Layer 4 of a small transformer language model trained on English Wikipedia (8 layers, counted from 0, width 128).
Take only the direct path to the model's output, skipping the later layers: a vector added to the residual stream pushes a token's score in proportion to its dot product with that token's output vector.

Output vectors of the tokens that the questions are about. A number n stands for (n - 500) times 0.0029.
")": 366 534 383 518 579 477 481 324 329 510 487 552 369 674 442 407 419 556 485 508 592 439 377 634 623 412 565 406 568 597 444 502 505 458 532 626 351 308 499 469 478 563 511 668 562 626 323 439 639 466 454 483 480 543 632 562 676 463 718 647 502 512 523 579 415 424 509 605 496 488 455 506 407 510 584 448 398 469 351 576 464 527 550 537 387 635 442 512 667 519 350 567 474 497 632 568 620 658 554 312 538 430 562 505 691 534 499 671 375 645 492 421 443 623 407 486 518 383 435 383 480 360 419 395 532 438 401 460
"\".\n\n": 353 734 595 563 391 480 534 436 410 528 463 574 558 587 441 515 429 568 364 490 642 551 731 653 575 512 486 544 458 484 659 411 572 98 458 528 504 568 446 542 313 223 535 547 575 602 553 277 321 345 340 407 498 600 602 583 587 562 739 501 586 399 613 627 245 441 558 458 656 577 515 699 603 435 798 537 511 521 544 505 476 469 537 560 639 615 466 473 458 425 331 495 501 555 612 500 508 620 328 174 472 546 152 414 522 531 661 299 561 525 508 648 523 412 412 499 628 573 311 355 513 553 432 358 599 481 487 311
"American": 402 459 653 341 378 391 568 299 589 321 513 802 438 467 746 317 602 528 372 351 511 687 531 500 518 428 626 364 571 338 463 744 597 500 306 291 662 583 464 481 437 395 686 549 601 589 440 561 146 215 861 472 514 563 522 267 453 492 391 251 472 360 516 616 495 404 425 318 619 519 528 676 419 644 594 426 408 493 633 435 752 691 516 511 414 552 507 473 522 548 623 697 793 444 522 459 581 645 574 432 526 426 246 694 604 592 506 491 511 310 516 634 435 466 378 431 549 311 591 364 618 619 200 614 432 558 524 487
" includ": 355 555 417 390 301 248 458 293 601 543 507 810 311 540 596 672 704 341 489 302 177 610 652 422 640 592 429 395 610 447 613 638 289 268 479 505 794 636 557 488 456 350 702 516 610 440 559 458 375 221 595 738 504 564 428 370 518 581 341 321 427 417 600 545 304 603 411 411 590 290 593 718 582 397 620 413 619 556 572 391 517 793 613 428 731 603 640 459 607 520 467 539 630 487 629 679 373 775 420 154 530 657 218 624 504 394 296 331 597 369 545 666 620 505 803 326 573 370 383 417 655 736 385 588 19 389 518 535
").\n": 301 667 418 491 483 356 468 388 402 724 501 703 377 639 450 608 369 452 408 379 565 556 533 617 563 630 448 373 660 522 477 604 489 293 368 563 418 404 551 577 359 532 384 513 632 500 349 253 438 437 305 633 495 535 574 628 711 675 647 613 471 380 569 470 200 532 540 537 561 533 419 712 614 468 759 494 416 486 372 521 287 425 531 565 583 623 425 461 685 515 211 480 550 522 706 573 599 705 493 267 656 724 369 564 640 467 633 420 442 706 512 606 539 497 411 445 539 361 453 310 529 339 486 402 521 332 393 439
"$": 423 619 625 491 593 380 453 390 375 526 487 606 531 628 580 543 475 554 559 455 339 704 679 574 632 455 486 581 491 611 379 456 381 459 497 552 578 465 347 654 468 370 407 444 465 503 452 538 366 503 598 379 473 553 669 409 451 538 654 578 405 493 503 622 389 447 473 394 466 482 669 659 476 489 505 363 542 656 536 393 491 544 405 567 680 401 425 559 346 498 381 454 686 490 430 515 568 735 419 457 440 660 434 453 681 384 391 408 588 289 497 482 537 566 655 322 526 660 497 193 541 457 536 455 586 502 473 346
"====\n\n": 177 593 422 542 337 587 386 466 454 626 507 610 391 615 673 836 466 428 401 525 346 549 624 721 476 465 547 499 614 311 589 605 524 404 545 442 482 388 698 857 372 578 622 574 480 503 500 583 462 437 727 503 422 672 719 553 268 553 422 379 580 606 474 452 230 410 506 586 440 293 552 627 749 207 414 435 394 608 428 292 515 590 478 574 603 376 567 291 699 561 589 186 546 589 514 538 267 779 503 617 473 631 251 430 487 428 513 381 446 453 505 541 529 350 601 271 637 445 487 662 513 746 307 514 576 352 406 341
"clud": 526 610 459 520 422 347 547 223 310 358 681 644 183 364 588 673 445 591 517 335 475 590 497 422 653 358 365 363 452 707 424 725 457 349 302 508 493 668 532 594 567 205 539 418 608 576 545 305 497 486 619 385 564 697 482 537 508 553 562 738 339 472 509 395 424 448 698 430 637 458 319 770 455 476 504 521 717 551 484 549 323 563 513 378 510 705 532 480 673 509 392 427 763 292 508 738 453 611 493 353 538 476 222 576 509 628 535 252 482 497 521 470 601 735 747 547 530 412 387 434 577 590 435 548 461 455 374 418
"though": 581 488 539 437 268 335 655 530 445 462 325 559 502 329 349 575 534 454 628 391 243 838 532 478 683 455 408 502 640 627 498 381 318 311 396 535 475 600 570 513 462 239 536 390 545 516 482 564 205 302 723 477 555 577 498 506 608 571 557 530 518 323 502 489 311 429 520 457 588 577 533 730 702 415 414 431 468 436 550 429 444 719 498 371 515 545 794 339 571 374 457 391 666 483 770 515 356 683 442 509 643 641 215 664 626 647 367 331 301 637 504 469 498 709 880 520 615 518 468 283 617 609 468 513 494 486 379 401
" however": 579 482 534 468 329 497 573 430 356 531 525 526 512 537 410 656 370 436 519 442 318 759 556 563 488 468 441 597 527 573 485 676 317 378 455 412 412 599 467 392 410 308 569 411 593 345 561 611 291 524 536 481 546 598 610 305 439 501 374 373 445 633 562 661 537 577 459 517 285 555 624 615 682 272 644 348 425 467 504 461 424 676 569 370 620 564 765 448 560 420 476 482 588 326 804 516 543 494 220 462 534 637 245 362 480 517 573 371 430 428 503 627 669 488 912 596 504 580 459 368 531 665 559 421 395 495 430 636
" Preceded": 546 348 577 453 425 455 456 371 637 637 484 619 341 620 430 652 467 544 334 334 542 571 540 579 655 594 147 330 760 490 470 469 541 539 397 474 567 635 855 303 640 423 517 432 736 286 345 372 401 457 605 400 549 409 421 358 411 506 511 341 391 488 612 424 418 608 617 442 516 302 489 647 461 302 366 521 630 468 707 599 519 517 687 283 721 567 662 441 519 596 506 797 593 451 499 614 629 712 502 357 792 590 479 376 318 605 381 285 550 612 522 481 530 523 734 316 567 484 391 190 575 552 35 660 458 313 601 592
"|---|\n": 422 573 493 445 330 377 478 517 519 579 464 834 258 398 622 763 427 364 406 365 429 625 675 526 543 497 515 603 586 323 531 327 538 357 445 496 534 394 553 690 413 409 664 362 531 359 492 425 331 512 871 542 357 778 607 525 426 599 416 262 516 504 384 490 409 607 507 430 352 524 814 627 640 297 682 434 703 531 452 445 541 698 392 382 691 360 459 353 658 651 548 636 576 544 451 534 88 680 459 393 570 699 208 413 500 527 540 482 422 319 516 623 541 394 774 328 578 474 604 425 586 695 258 612 419 345 693 316
"He": 490 408 531 371 318 508 597 324 736 418 609 647 411 592 587 559 428 603 420 467 559 576 516 491 496 572 546 397 745 444 431 666 512 342 586 291 435 431 653 583 495 516 532 475 591 531 535 455 322 275 563 338 513 510 608 569 426 570 451 428 528 235 441 409 464 292 526 470 356 527 614 590 442 369 466 516 423 547 628 650 666 736 491 325 498 648 569 618 489 461 383 660 435 550 556 427 647 643 466 450 576 758 264 424 616 626 523 434 538 511 516 469 481 471 567 329 465 354 456 404 622 410 421 602 453 553 534 416
" household": 533 600 441 453 384 423 528 375 502 443 306 494 420 573 365 666 237 421 643 416 175 341 678 379 523 605 426 478 512 408 443 395 502 579 426 662 625 595 718 495 620 610 421 492 440 425 572 406 441 470 527 768 518 415 460 263 257 495 486 372 341 549 476 505 430 561 475 645 648 395 465 822 562 522 645 396 469 481 318 464 597 743 310 328 616 454 621 502 492 526 660 583 393 457 529 504 580 783 484 288 602 542 327 624 491 377 437 491 618 530 507 784 622 402 707 269 564 318 539 456 602 573 599 553 490 466 547 706
" Succeeded": 476 665 664 369 471 314 409 345 579 643 393 698 378 278 331 775 582 522 619 336 540 440 632 723 638 641 149 378 822 428 526 532 606 399 373 599 587 826 580 272 468 497 368 517 563 220 382 326 356 426 461 533 444 424 484 473 390 771 496 402 310 541 627 478 564 586 626 659 460 411 431 428 430 275 557 416 710 600 665 691 609 507 607 293 676 605 767 545 471 544 316 640 556 354 446 572 484 828 442 247 602 644 383 471 614 519 487 347 528 541 524 607 670 321 549 305 567 229 511 142 553 631 43 760 386 419 452 678

Output weights of attention head 0. The head adds the sum of these rows, row i times number i of z. A number n stands for (n - 500) times 0.0027.
o0: 649 408 522 595 386 658 545 574 508 463 527 413 535 479 513 507 438 443 618 609 480 543 742 522 422 469 541 551 291 357 455 458 549 498 649 329 511 786 389 637 440 457 507 416 588 558 720 556 317 563 533 357 555 507 518 343 374 519 416 365 572 509 440 493 492 621 503 504 405 483 634 502 570 380 407 565 477 576 613 449 563 532 554 491 584 465 565 561 250 500 671 365 582 568 454 393 240 355 439 657 412 568 423 422 346 566 524 452 507 400 359 510 422 282 557 472 548 563 568 729 463 552 615 505 388 666 618 477
o1: 378 526 416 425 564 350 555 378 476 508 662 613 291 477 404 605 539 555 409 590 505 567 392 403 640 419 546 479 427 587 681 445 418 595 564 560 538 407 354 257 408 464 549 845 456 524 478 576 583 368 392 584 539 422 337 514 693 418 624 964 376 419 636 409 324 389 432 518 527 572 468 511 350 742 680 538 459 616 574 477 532 544 492 340 617 519 383 364 666 658 495 581 501 567 706 570 647 445 340 28 696 489 560 551 584 577 583 440 380 547 390 456 496 729 481 399 401 239 406 388 556 391 427 577 536 426 528 332
o2: 503 326 258 556 396 655 414 621 388 691 524 490 410 536 611 500 439 583 364 522 572 514 588 515 446 466 721 470 450 466 829 480 603 636 521 489 516 462 454 542 441 440 676 520 485 596 632 597 644 417 599 660 630 677 665 491 514 524 639 556 641 465 570 509 416 595 346 498 509 362 551 508 581 513 498 345 652 488 527 286 348 461 580 628 558 272 517 456 527 399 671 341 184 412 653 350 522 529 232 382 386 527 562 521 518 343 471 438 580 588 361 421 424 457 426 301 594 511 265 582 331 425 462 374 466 544 663 292
o3: 465 272 460 583 545 626 579 551 437 559 500 494 460 563 647 525 536 511 455 432 511 500 523 591 348 306 570 500 505 540 464 427 542 501 437 322 532 438 639 508 520 522 620 405 517 489 496 585 407 558 691 479 400 757 419 558 395 489 423 605 469 512 519 421 533 551 518 508 424 407 539 476 564 445 291 356 503 442 569 382 474 431 534 481 727 521 558 428 555 475 664 472 482 448 421 628 475 499 516 509 584 431 600 474 271 614 452 616 492 441 474 345 663 592 485 471 530 468 702 551 408 533 446 502 482 412 499 489
o4: 518 372 401 553 511 666 525 601 328 617 502 497 481 526 644 476 437 500 448 470 487 462 490 614 305 367 507 414 509 516 404 435 494 566 443 391 483 454 637 655 476 639 553 447 579 515 417 572 425 592 586 485 569 683 466 558 392 503 503 561 507 570 443 491 601 557 593 472 436 344 564 373 640 400 207 316 493 395 435 483 422 429 624 553 545 531 545 448 518 467 549 484 488 391 496 590 408 578 576 621 565 454 545 490 359 633 369 631 430 566 449 281 612 513 504 553 544 507 721 624 387 528 498 424 475 582 457 497
o5: 421 592 456 446 623 519 500 338 460 437 564 625 490 538 475 441 587 527 321 399 556 470 238 528 539 434 570 439 665 659 375 537 389 479 406 516 391 139 645 502 469 594 540 671 554 504 210 504 571 410 445 488 464 634 492 703 562 466 570 605 534 479 517 473 450 269 500 485 626 461 439 435 560 571 407 459 434 503 477 539 468 491 544 627 435 695 457 532 816 578 367 667 406 455 482 632 722 586 602 378 579 356 576 532 579 487 412 576 393 592 511 423 584 688 538 595 524 472 473 316 456 400 395 451 585 406 424 485
o6: 609 312 501 584 450 582 657 649 478 572 519 400 584 493 586 573 492 400 678 468 443 552 779 596 355 492 575 518 439 385 473 425 625 546 537 329 639 744 377 487 521 481 594 288 530 485 738 558 322 547 580 494 372 614 354 430 384 465 412 384 515 529 427 460 556 639 507 430 316 427 606 504 526 428 224 430 641 498 606 374 566 435 480 504 760 495 563 456 348 430 688 323 587 478 392 461 289 366 476 679 505 485 547 486 326 495 524 455 557 396 437 496 565 409 478 426 571 571 675 718 453 667 566 534 366 546 532 559
o7: 580 369 564 523 503 611 387 610 211 548 447 619 531 499 456 331 400 533 480 588 594 481 590 570 507 543 526 493 484 371 563 488 493 445 697 395 475 626 510 689 478 660 520 654 670 654 476 529 634 313 225 306 430 406 394 520 697 594 656 540 787 266 447 511 671 532 493 462 509 483 506 564 744 456 317 561 434 602 343 437 568 467 480 647 263 583 369 732 435 493 509 394 594 509 573 525 456 580 431 399 571 625 392 547 625 472 499 302 358 499 322 604 381 241 541 450 476 388 479 489 268 570 578 372 357 968 594 251
o8: 381 425 566 483 595 593 511 410 338 538 302 667 465 556 573 499 548 516 374 475 414 620 351 620 526 411 505 523 525 540 273 579 434 383 450 305 522 338 692 715 569 486 472 486 538 503 290 593 341 436 550 494 384 622 502 518 479 543 513 574 440 595 436 410 521 501 534 492 495 393 329 523 564 350 370 482 224 585 494 592 562 597 460 432 674 635 542 394 756 513 472 410 682 431 423 747 491 591 570 533 623 325 394 519 365 720 453 577 363 562 479 321 803 520 649 563 619 520 717 459 486 553 700 455 505 386 294 526
o9: 406 359 327 519 519 625 376 449 412 578 467 534 354 508 651 452 497 576 253 450 601 423 397 513 472 406 609 452 602 621 536 519 481 532 428 501 444 123 717 559 540 609 669 598 490 585 412 533 613 405 605 645 505 754 602 641 502 424 570 606 564 477 562 458 445 428 503 569 613 342 478 485 637 530 465 370 477 486 422 399 437 470 539 631 424 537 493 495 753 534 583 451 243 496 574 553 618 640 395 426 428 452 612 494 505 413 359 568 523 560 498 426 601 572 412 424 538 446 434 539 351 420 489 433 522 431 454 446
o10: 364 643 608 486 566 324 506 410 416 423 350 602 569 587 438 511 530 526 525 568 382 488 411 499 613 685 340 543 444 497 541 585 457 440 513 659 450 533 486 434 491 455 334 619 435 523 410 455 652 492 319 543 507 183 575 511 685 533 563 579 413 570 515 559 546 488 522 489 524 650 350 537 436 498 748 723 323 664 421 668 474 627 456 340 332 492 353 420 505 536 262 492 668 519 588 573 523 535 554 496 502 552 413 524 705 494 573 491 389 588 586 547 409 440 529 412 422 417 397 333 648 520 596 459 568 544 373 494
o11: 613 469 541 468 401 465 503 641 707 475 484 410 582 421 367 417 483 499 644 519 538 434 662 406 488 650 523 450 425 417 568 577 645 543 544 527 650 839 328 350 540 474 412 405 476 433 754 424 431 469 597 509 582 324 461 479 465 515 455 321 506 405 554 505 600 648 477 472 448 573 433 493 466 615 607 500 615 493 533 449 523 440 496 520 501 427 499 550 253 442 526 498 479 476 422 306 448 412 441 604 374 626 468 499 544 355 610 440 609 418 464 631 316 359 402 506 446 519 419 534 545 563 514 595 448 607 638 641
o12: 593 501 558 638 423 501 552 588 544 470 558 373 543 480 560 574 470 419 645 632 408 532 745 483 418 522 397 565 284 306 598 411 502 468 604 441 505 808 400 558 473 415 507 415 565 490 794 491 419 659 566 445 530 520 472 316 390 509 340 319 405 521 506 472 475 628 574 493 392 461 637 518 489 301 498 547 471 538 582 413 591 541 487 326 645 441 582 450 207 546 663 323 658 575 410 457 209 371 408 642 486 596 458 454 303 561 509 512 618 334 502 507 481 352 581 454 548 548 571 773 545 575 579 549 437 497 583 530
o13: 430 331 329 515 540 504 535 518 431 660 654 517 308 535 523 608 422 565 441 494 572 521 524 451 542 344 608 612 575 573 770 336 577 618 494 537 545 422 503 355 462 471 657 574 384 496 545 568 576 429 490 591 416 588 481 471 608 439 634 801 527 472 551 474 356 527 369 443 507 450 534 583 375 670 453 369 668 407 502 360 439 476 479 496 647 324 492 477 558 487 709 496 356 522 696 475 627 525 264 162 575 537 617 561 517 497 476 432 513 549 464 509 496 617 433 325 446 377 414 433 402 452 350 472 536 387 596 347
o14: 415 522 438 461 491 567 494 460 393 508 475 557 327 475 650 571 516 507 302 479 489 541 318 562 493 295 472 547 682 646 353 502 354 472 439 437 441 166 733 673 486 512 517 427 497 517 235 490 394 519 536 513 494 689 576 537 446 530 522 585 452 688 442 497 384 385 484 510 575 362 483 493 542 370 336 381 384 409 477 613 433 542 534 492 618 599 620 396 675 492 513 599 509 501 492 722 536 617 606 420 640 371 516 513 405 694 413 581 408 644 469 331 692 659 622 617 572 527 651 423 503 480 500 450 602 324 305 496
o15: 432 643 545 448 550 359 378 333 554 405 313 571 511 495 477 479 535 521 477 524 456 510 435 386 723 716 457 560 549 499 562 602 523 436 514 645 475 429 448 417 591 439 487 584 415 505 490 462 609 436 452 637 419 300 659 512 625 490 516 449 467 445 565 583 475 423 502 577 600 611 306 609 453 550 832 674 406 641 417 537 592 573 325 441 314 422 402 608 605 536 378 392 481 567 565 477 601 548 462 427 355 504 451 518 682 322 547 434 527 483 588 660 435 405 517 419 514 523 258 458 582 446 630 510 557 473 427 516
o16: 439 359 457 464 638 520 510 488 313 625 498 554 465 580 492 446 468 578 468 341 561 538 431 543 496 378 559 559 687 582 580 435 524 500 460 521 538 333 571 400 571 540 590 505 445 477 372 551 634 456 462 510 274 598 387 585 626 506 605 696 540 453 486 501 499 493 459 446 507 514 447 554 447 551 388 400 597 361 448 446 463 431 434 556 604 526 454 541 680 498 520 569 439 438 581 572 725 567 515 274 677 390 587 559 544 508 452 501 450 556 549 521 603 633 479 469 510 448 546 343 362 506 352 452 448 449 441 455
o17: 477 593 504 429 467 329 472 535 666 494 498 450 577 411 370 489 473 505 570 548 489 397 513 377 519 664 380 414 474 488 536 570 489 559 486 701 532 656 467 340 492 553 346 509 383 462 617 371 507 487 450 557 669 269 557 541 537 458 559 462 392 529 600 538 544 557 488 489 491 564 408 413 454 614 735 562 539 524 459 586 481 496 559 471 349 440 473 476 322 532 385 566 515 505 560 431 492 542 532 544 372 610 475 507 622 430 573 480 549 559 551 597 346 452 392 509 394 438 392 439 673 516 469 531 542 538 539 605
o18: 395 421 277 468 508 628 443 375 427 551 495 563 426 522 558 474 495 547 334 494 631 430 478 392 589 463 677 458 633 562 601 520 562 667 548 505 504 241 523 468 424 642 719 700 512 571 421 570 597 363 533 578 467 529 617 623 573 447 609 603 583 409 593 492 489 417 364 562 620 403 422 477 589 654 430 425 487 512 437 369 511 482 566 750 407 431 441 596 695 536 644 486 248 489 569 467 640 549 421 312 386 451 612 544 591 378 421 464 517 535 440 522 479 450 408 366 490 415 340 520 333 409 428 471 491 527 553 394
o19: 442 354 421 538 528 564 529 542 442 592 552 494 444 525 622 501 494 534 427 401 564 466 440 522 370 341 518 474 612 577 501 418 515 567 442 509 549 310 616 453 501 557 637 459 442 508 452 521 517 539 603 569 421 735 408 569 476 480 495 643 485 510 526 464 425 502 518 513 466 436 546 502 497 538 362 309 586 338 464 419 424 437 527 544 644 480 550 426 606 502 575 529 346 442 526 611 571 625 509 402 624 414 667 509 396 510 400 619 524 535 566 389 600 686 407 474 500 448 599 458 408 516 370 488 542 367 464 479
o20: 662 368 607 561 390 542 496 694 437 546 493 399 538 502 429 534 389 468 692 577 410 586 768 573 394 561 449 559 297 273 605 411 531 507 629 438 604 944 369 479 490 418 410 403 530 499 792 489 434 597 483 370 583 426 445 357 491 595 490 445 533 468 471 550 602 725 529 446 340 571 623 513 462 334 468 572 551 459 599 470 504 494 473 341 611 357 494 499 201 457 557 407 655 498 524 394 321 424 428 578 526 645 384 450 420 570 618 397 508 453 389 524 356 326 559 453 499 495 551 612 551 595 549 453 336 674 568 449
o21: 614 323 466 594 458 688 508 601 418 525 624 466 453 482 541 491 487 505 452 518 581 548 657 550 376 328 667 533 419 420 538 382 489 553 612 282 489 511 447 615 399 512 649 548 671 549 557 609 480 497 508 362 488 725 357 493 427 507 487 530 620 365 490 420 482 494 485 513 485 398 708 503 560 400 215 401 561 438 599 309 517 454 543 591 637 558 568 533 461 524 711 489 449 537 421 505 417 372 394 411 587 526 561 502 320 583 451 485 479 414 324 455 542 491 576 508 549 479 632 676 301 441 425 492 390 574 637 361
o22: 510 520 549 551 453 489 603 664 458 545 628 367 519 498 580 673 442 428 673 488 431 566 611 550 335 363 320 633 546 471 586 262 527 581 470 569 558 682 507 490 437 424 496 326 415 436 574 483 452 760 507 407 456 515 463 349 402 480 414 482 374 613 430 568 504 588 522 399 337 464 717 478 376 360 350 390 663 269 509 477 467 464 515 379 701 328 620 384 207 386 582 553 646 564 561 575 326 544 537 570 624 554 568 492 355 600 485 552 547 511 547 476 474 595 498 472 417 574 680 519 596 578 321 456 573 471 527 495
o23: 620 446 582 635 418 549 552 550 638 455 454 395 658 492 584 493 491 405 655 523 531 386 685 485 424 593 402 500 458 437 428 537 569 427 509 455 494 639 508 566 498 570 536 325 575 526 664 467 372 558 569 461 364 555 540 415 382 462 343 134 579 458 401 477 671 571 568 501 427 424 600 570 601 477 381 562 506 560 490 401 563 463 409 615 360 485 560 595 282 468 642 337 538 565 274 451 289 486 537 891 293 637 537 444 447 325 459 491 636 316 539 636 504 310 409 463 494 629 544 737 457 655 618 578 456 508 549 628
o24: 432 779 538 416 604 251 508 466 611 441 532 390 616 461 411 426 531 506 575 499 364 497 312 468 484 666 375 362 357 549 586 524 410 514 370 688 550 564 386 261 595 451 332 591 415 428 551 474 670 554 547 662 676 364 413 579 575 461 461 576 213 549 587 542 530 443 646 502 528 615 321 278 409 605 852 537 524 539 492 612 499 518 526 247 524 569 382 342 545 608 252 540 536 414 609 495 550 424 554 404 591 376 535 533 597 513 586 599 519 493 600 402 498 660 469 544 476 492 490 435 691 476 424 571 571 468 457 624
o25: 547 277 540 586 425 537 579 712 443 575 542 356 426 456 595 650 483 424 619 514 461 576 668 594 275 390 480 574 482 386 617 319 475 584 480 443 628 651 505 418 480 405 549 267 482 466 718 486 362 660 609 436 471 703 465 407 400 557 443 511 405 530 492 484 552 636 495 499 289 440 666 491 414 284 297 368 649 329 632 428 483 470 519 347 865 371 683 334 337 398 680 445 557 512 501 560 356 431 489 526 617 541 573 492 237 640 535 554 599 497 533 363 589 559 573 475 516 525 683 597 514 623 408 510 438 358 553 505
o26: 583 429 413 514 434 560 497 524 580 571 382 444 703 510 490 341 444 518 528 468 526 402 686 455 474 677 642 356 415 410 405 648 671 560 537 433 515 645 348 542 490 635 567 374 513 513 693 502 474 472 587 581 543 421 551 546 411 453 424 264 554 497 494 539 613 661 494 542 471 530 390 398 596 594 449 519 553 595 447 423 540 443 570 718 365 498 463 624 414 445 534 364 383 378 395 315 417 429 565 766 241 498 532 501 495 317 496 471 554 479 493 560 401 227 336 488 539 600 460 689 425 587 622 527 348 676 521 683
o27: 661 530 660 588 432 511 642 656 526 396 581 372 611 467 480 564 540 369 719 566 401 547 661 571 329 448 359 604 388 354 403 415 437 415 592 403 557 746 443 600 503 446 415 335 618 463 610 467 284 618 456 268 450 493 306 343 382 573 342 352 453 512 383 480 581 576 621 438 362 484 655 545 495 312 307 538 464 458 580 510 598 531 476 338 684 591 580 483 216 476 533 496 839 511 315 572 278 391 566 643 673 547 444 439 352 644 539 533 522 357 467 491 521 459 660 599 508 537 721 650 523 671 549 550 489 569 525 579
o28: 559 502 565 530 359 477 414 620 451 614 436 436 578 510 419 501 395 548 536 576 423 531 716 524 497 687 464 465 299 313 649 530 547 445 596 591 561 827 337 502 436 430 389 471 471 492 745 428 534 530 470 529 679 318 561 384 564 591 542 421 499 491 501 549 591 735 549 508 414 584 506 518 487 474 719 585 488 552 481 503 450 539 514 387 407 312 473 456 296 417 465 445 537 452 591 357 386 490 377 587 394 651 358 470 578 467 604 360 534 522 476 547 361 332 470 424 502 526 379 581 604 565 597 443 347 659 528 458
o29: 600 560 491 481 450 428 569 514 856 430 554 352 650 392 355 409 556 474 673 433 634 353 653 367 518 625 503 463 517 484 415 596 706 549 484 556 525 636 334 393 492 596 459 365 486 424 645 407 402 445 628 461 495 406 532 538 411 446 409 170 565 387 486 483 615 501 409 509 572 508 498 501 497 682 522 450 666 468 564 419 520 439 528 727 361 509 549 654 301 433 550 566 355 532 297 275 563 386 559 700 246 607 595 455 639 252 550 502 699 349 544 703 324 350 345 509 413 575 370 554 499 538 446 673 501 550 714 736
o30: 544 396 538 581 396 482 444 550 572 532 410 356 446 511 514 526 479 512 585 523 482 511 710 495 455 574 577 641 353 335 680 493 622 517 560 448 614 651 416 416 594 376 539 432 430 498 864 524 568 537 643 597 455 551 613 323 499 468 420 329 479 445 564 476 521 688 442 576 497 547 512 604 406 364 650 533 548 527 590 363 622 575 327 405 614 287 537 505 412 478 719 275 424 643 492 336 400 404 308 569 384 589 480 459 431 377 564 461 704 393 521 600 393 334 462 371 515 543 421 664 513 525 594 523 413 421 610 505
o31: 594 536 505 488 446 639 623 517 481 391 696 493 429 381 545 564 590 385 423 518 567 640 472 559 461 244 535 520 590 553 278 420 354 530 507 380 404 351 533 742 377 468 592 470 641 491 281 529 208 481 520 310 510 696 466 439 326 537 435 514 573 594 380 421 378 301 464 442 506 351 734 525 551 372 186 383 490 434 660 538 499 532 573 542 708 683 655 496 551 491 558 611 546 508 377 644 417 431 597 478 646 382 502 515 346 682 420 515 404 521 312 376 639 676 701 704 614 557 720 540 487 489 471 522 542 427 533 461

Each question shows a token from some text and the vector z that the head gathered there. A number n stands for (n - 500) times 0.019.

"est": 467 517 361 477 223 487 568 602 558 437 558 461 482 601 469 735 671 373 530 445 485 491 512 628 278 453 368 554 400 503 667 471
Pushed up most: "\".\n\n"

"ust": 467 500 339 472 242 466 572 624 543 436 553 476 484 588 443 723 664 401 511 450 481 486 515 646 285 440 395 554 388 523 644 451
Pushed up most: "\".\n\n"

" the": 486 627 230 533 215 521 592 521 672 406 546 488 507 549 529 664 588 407 465 453 437 495 463 600 370 475 329 642 296 509 600 559
Pushed up most: "clud"

" Reg": 476 502 288 492 257 491 573 618 580 426 583 449 492 553 472 724 653 382 496 446 475 475 520 659 293 443 366 580 353 488 632 481
Pushed up most: "$"

" and": 470 531 245 503 233 539 578 556 632 431 531 474 471 515 524 700 618 389 497 446 421 483 452 640 325 427 378 608 299 545 592 548
Which three tokens does it push up most, strongest first? "American", "He", "clud"

"I": 492 470 421 472 235 454 537 565 484 504 493 526 469 586 419 741 611 417 591 463 478 506 461 661 258 460 458 493 413 617 721 428
Pushed down most: "clud"

"i": 437 436 352 465 214 479 541 519 542 473 564 499 475 533 459 763 629 433 505 465 429 409 473 688 338 433 446 518 395 573 681 400
Pushed down most: " Preceded"

"R": 465 516 271 493 229 540 568 623 587 419 537 426 460 540 516 716 671 326 517 434 432 511 502 638 270 399 339 614 301 494 587 556
Pushed up most: "He"

"fer": 470 517 301 482 280 480 566 595 543 390 560 460 472 603 473 668 684 407 491 487 498 465 589 619 278 488 353 583 390 515 575 492
Pushed up most: "$"

" Cl": 477 505 250 512 248 522 579 549 606 429 519 495 484 518 490 701 607 418 500 459 437 472 488 672 321 446 402 596 297 576 603 529
Which two tokens does it push up most, strongest first? "American", "He"

"D": 475 514 263 492 228 531 577 628 587 406 535 429 469 533 514 708 666 331 505 427 443 515 506 643 270 405 337 624 304 489 587 563
Pushed up most: "He"

" rec": 435 521 285 485 244 543 525 590 595 472 562 436 444 546 502 731 651 404 536 474 400 451 476 636 311 416 378 541 302 522 585 499
Pushed down most: " however"

")\n": 418 493 373 558 346 531 585 522 549 494 442 451 433 656 553 614 724 396 525 579 455 496 602 583 303 584 339 547 311 506 595 538
Which two tokens does it push up most, strongest first? " Preceded", "|---|\n"

" B": 516 454 278 497 303 473 571 530 743 396 559 394 551 477 637 682 608 342 380 418 529 458 518 561 323 558 323 653 375 360 622 598
Pushed up most: "though"

" of": 471 397 314 434 250 437 635 531 544 374 512 569 487 531 519 685 631 489 456 428 503 412 602 689 311 523 443 605 394 614 649 523
Pushed down most: ")"

" Med": 466 424 362 502 311 496 591 641 536 498 508 456 459 566 486 693 675 368 554 491 463 500 532 716 230 472 420 545 340 550 647 469
Pushed up most: "====\n\n"

"/": 435 570 280 489 226 514 580 554 569 403 559 428 484 601 489 720 675 362 496 462 434 481 536 619 326 471 320 585 320 482 591 517
Pushed up most: "clud"

" a": 428 511 257 458 223 497 547 472 597 358 587 491 489 531 541 702 635 459 384 442 504 402 591 543 423 531 319 617 402 483 634 510
Pushed up most: " Succeeded"

"o": 427 455 346 441 259 480 549 538 513 410 510 549 423 590 513 689 672 478 487 470 474 407 588 590 347 506 385 545 366 580 602 505
Which two tokens does it push up most, strongest first? " Succeeded", " household"

" The": 435 464 234 549 307 520 581 447 618 408 508 446 496 516 561 649 638 400 419 537 445 444 600 621 372 548 345 633 303 506 596 551
Pushed up most: " Preceded"

" Round": 486 485 343 582 329 470 707 482 529 450 411 457 516 646 511 590 719 362 487 584 523 549 649 632 285 659 368 622 316 511 663 542
Pushed up most: "|---|\n"

"03": 383 610 323 481 222 484 552 526 585 444 598 393 472 642 505 753 698 357 502 484 419 438 532 584 336 477 291 541 368 403 624 480
Which two tokens does it push up most, strongest first? ").\n", ")"

"202": 432 484 261 458 241 510 559 505 553 383 548 488 481 536 531 694 634 468 444 470 472 426 598 609 366 507 366 607 352 535 598 517
Pushed up most: " Succeeded"

" s": 470 539 388 421 206 454 528 649 527 439 554 466 490 613 469 717 654 407 535 420 465 497 504 606 276 404 395 548 392 539 662 473
Pushed up most: "\".\n\n"

" t": 448 624 394 442 170 491 483 544 508 460 581 433 511 631 505 723 637 398 530 452 459 501 531 531 348 450 327 536 393 460 692 485
Pushed up most: ").\n"

"ur": 438 423 373 467 213 480 535 514 538 494 552 501 472 536 456 779 623 427 522 462 420 409 453 700 333 422 463 490 396 583 697 386
Pushed down most: " Preceded"

" medal": 470 482 334 455 248 439 554 541 511 437 540 492 481 575 467 714 639 445 493 456 509 448 567 623 309 495 397 556 430 563 679 440
Pushed up most: " household"

"CA": 247 707 418 448 170 697 305 516 523 556 533 410 253 760 581 775 786 427 654 535 277 428 432 335 398 388 234 330 240 469 519 509
Which three tokens does it push up most, strongest first? ")", ").\n", "clud"

" First": 453 499 392 438 201 427 548 537 474 492 550 539 482 588 405 793 606 473 553 457 486 427 480 687 333 450 452 478 450 594 746 349
Which two tokens does it push up most, strongest first? " household", "\".\n\n"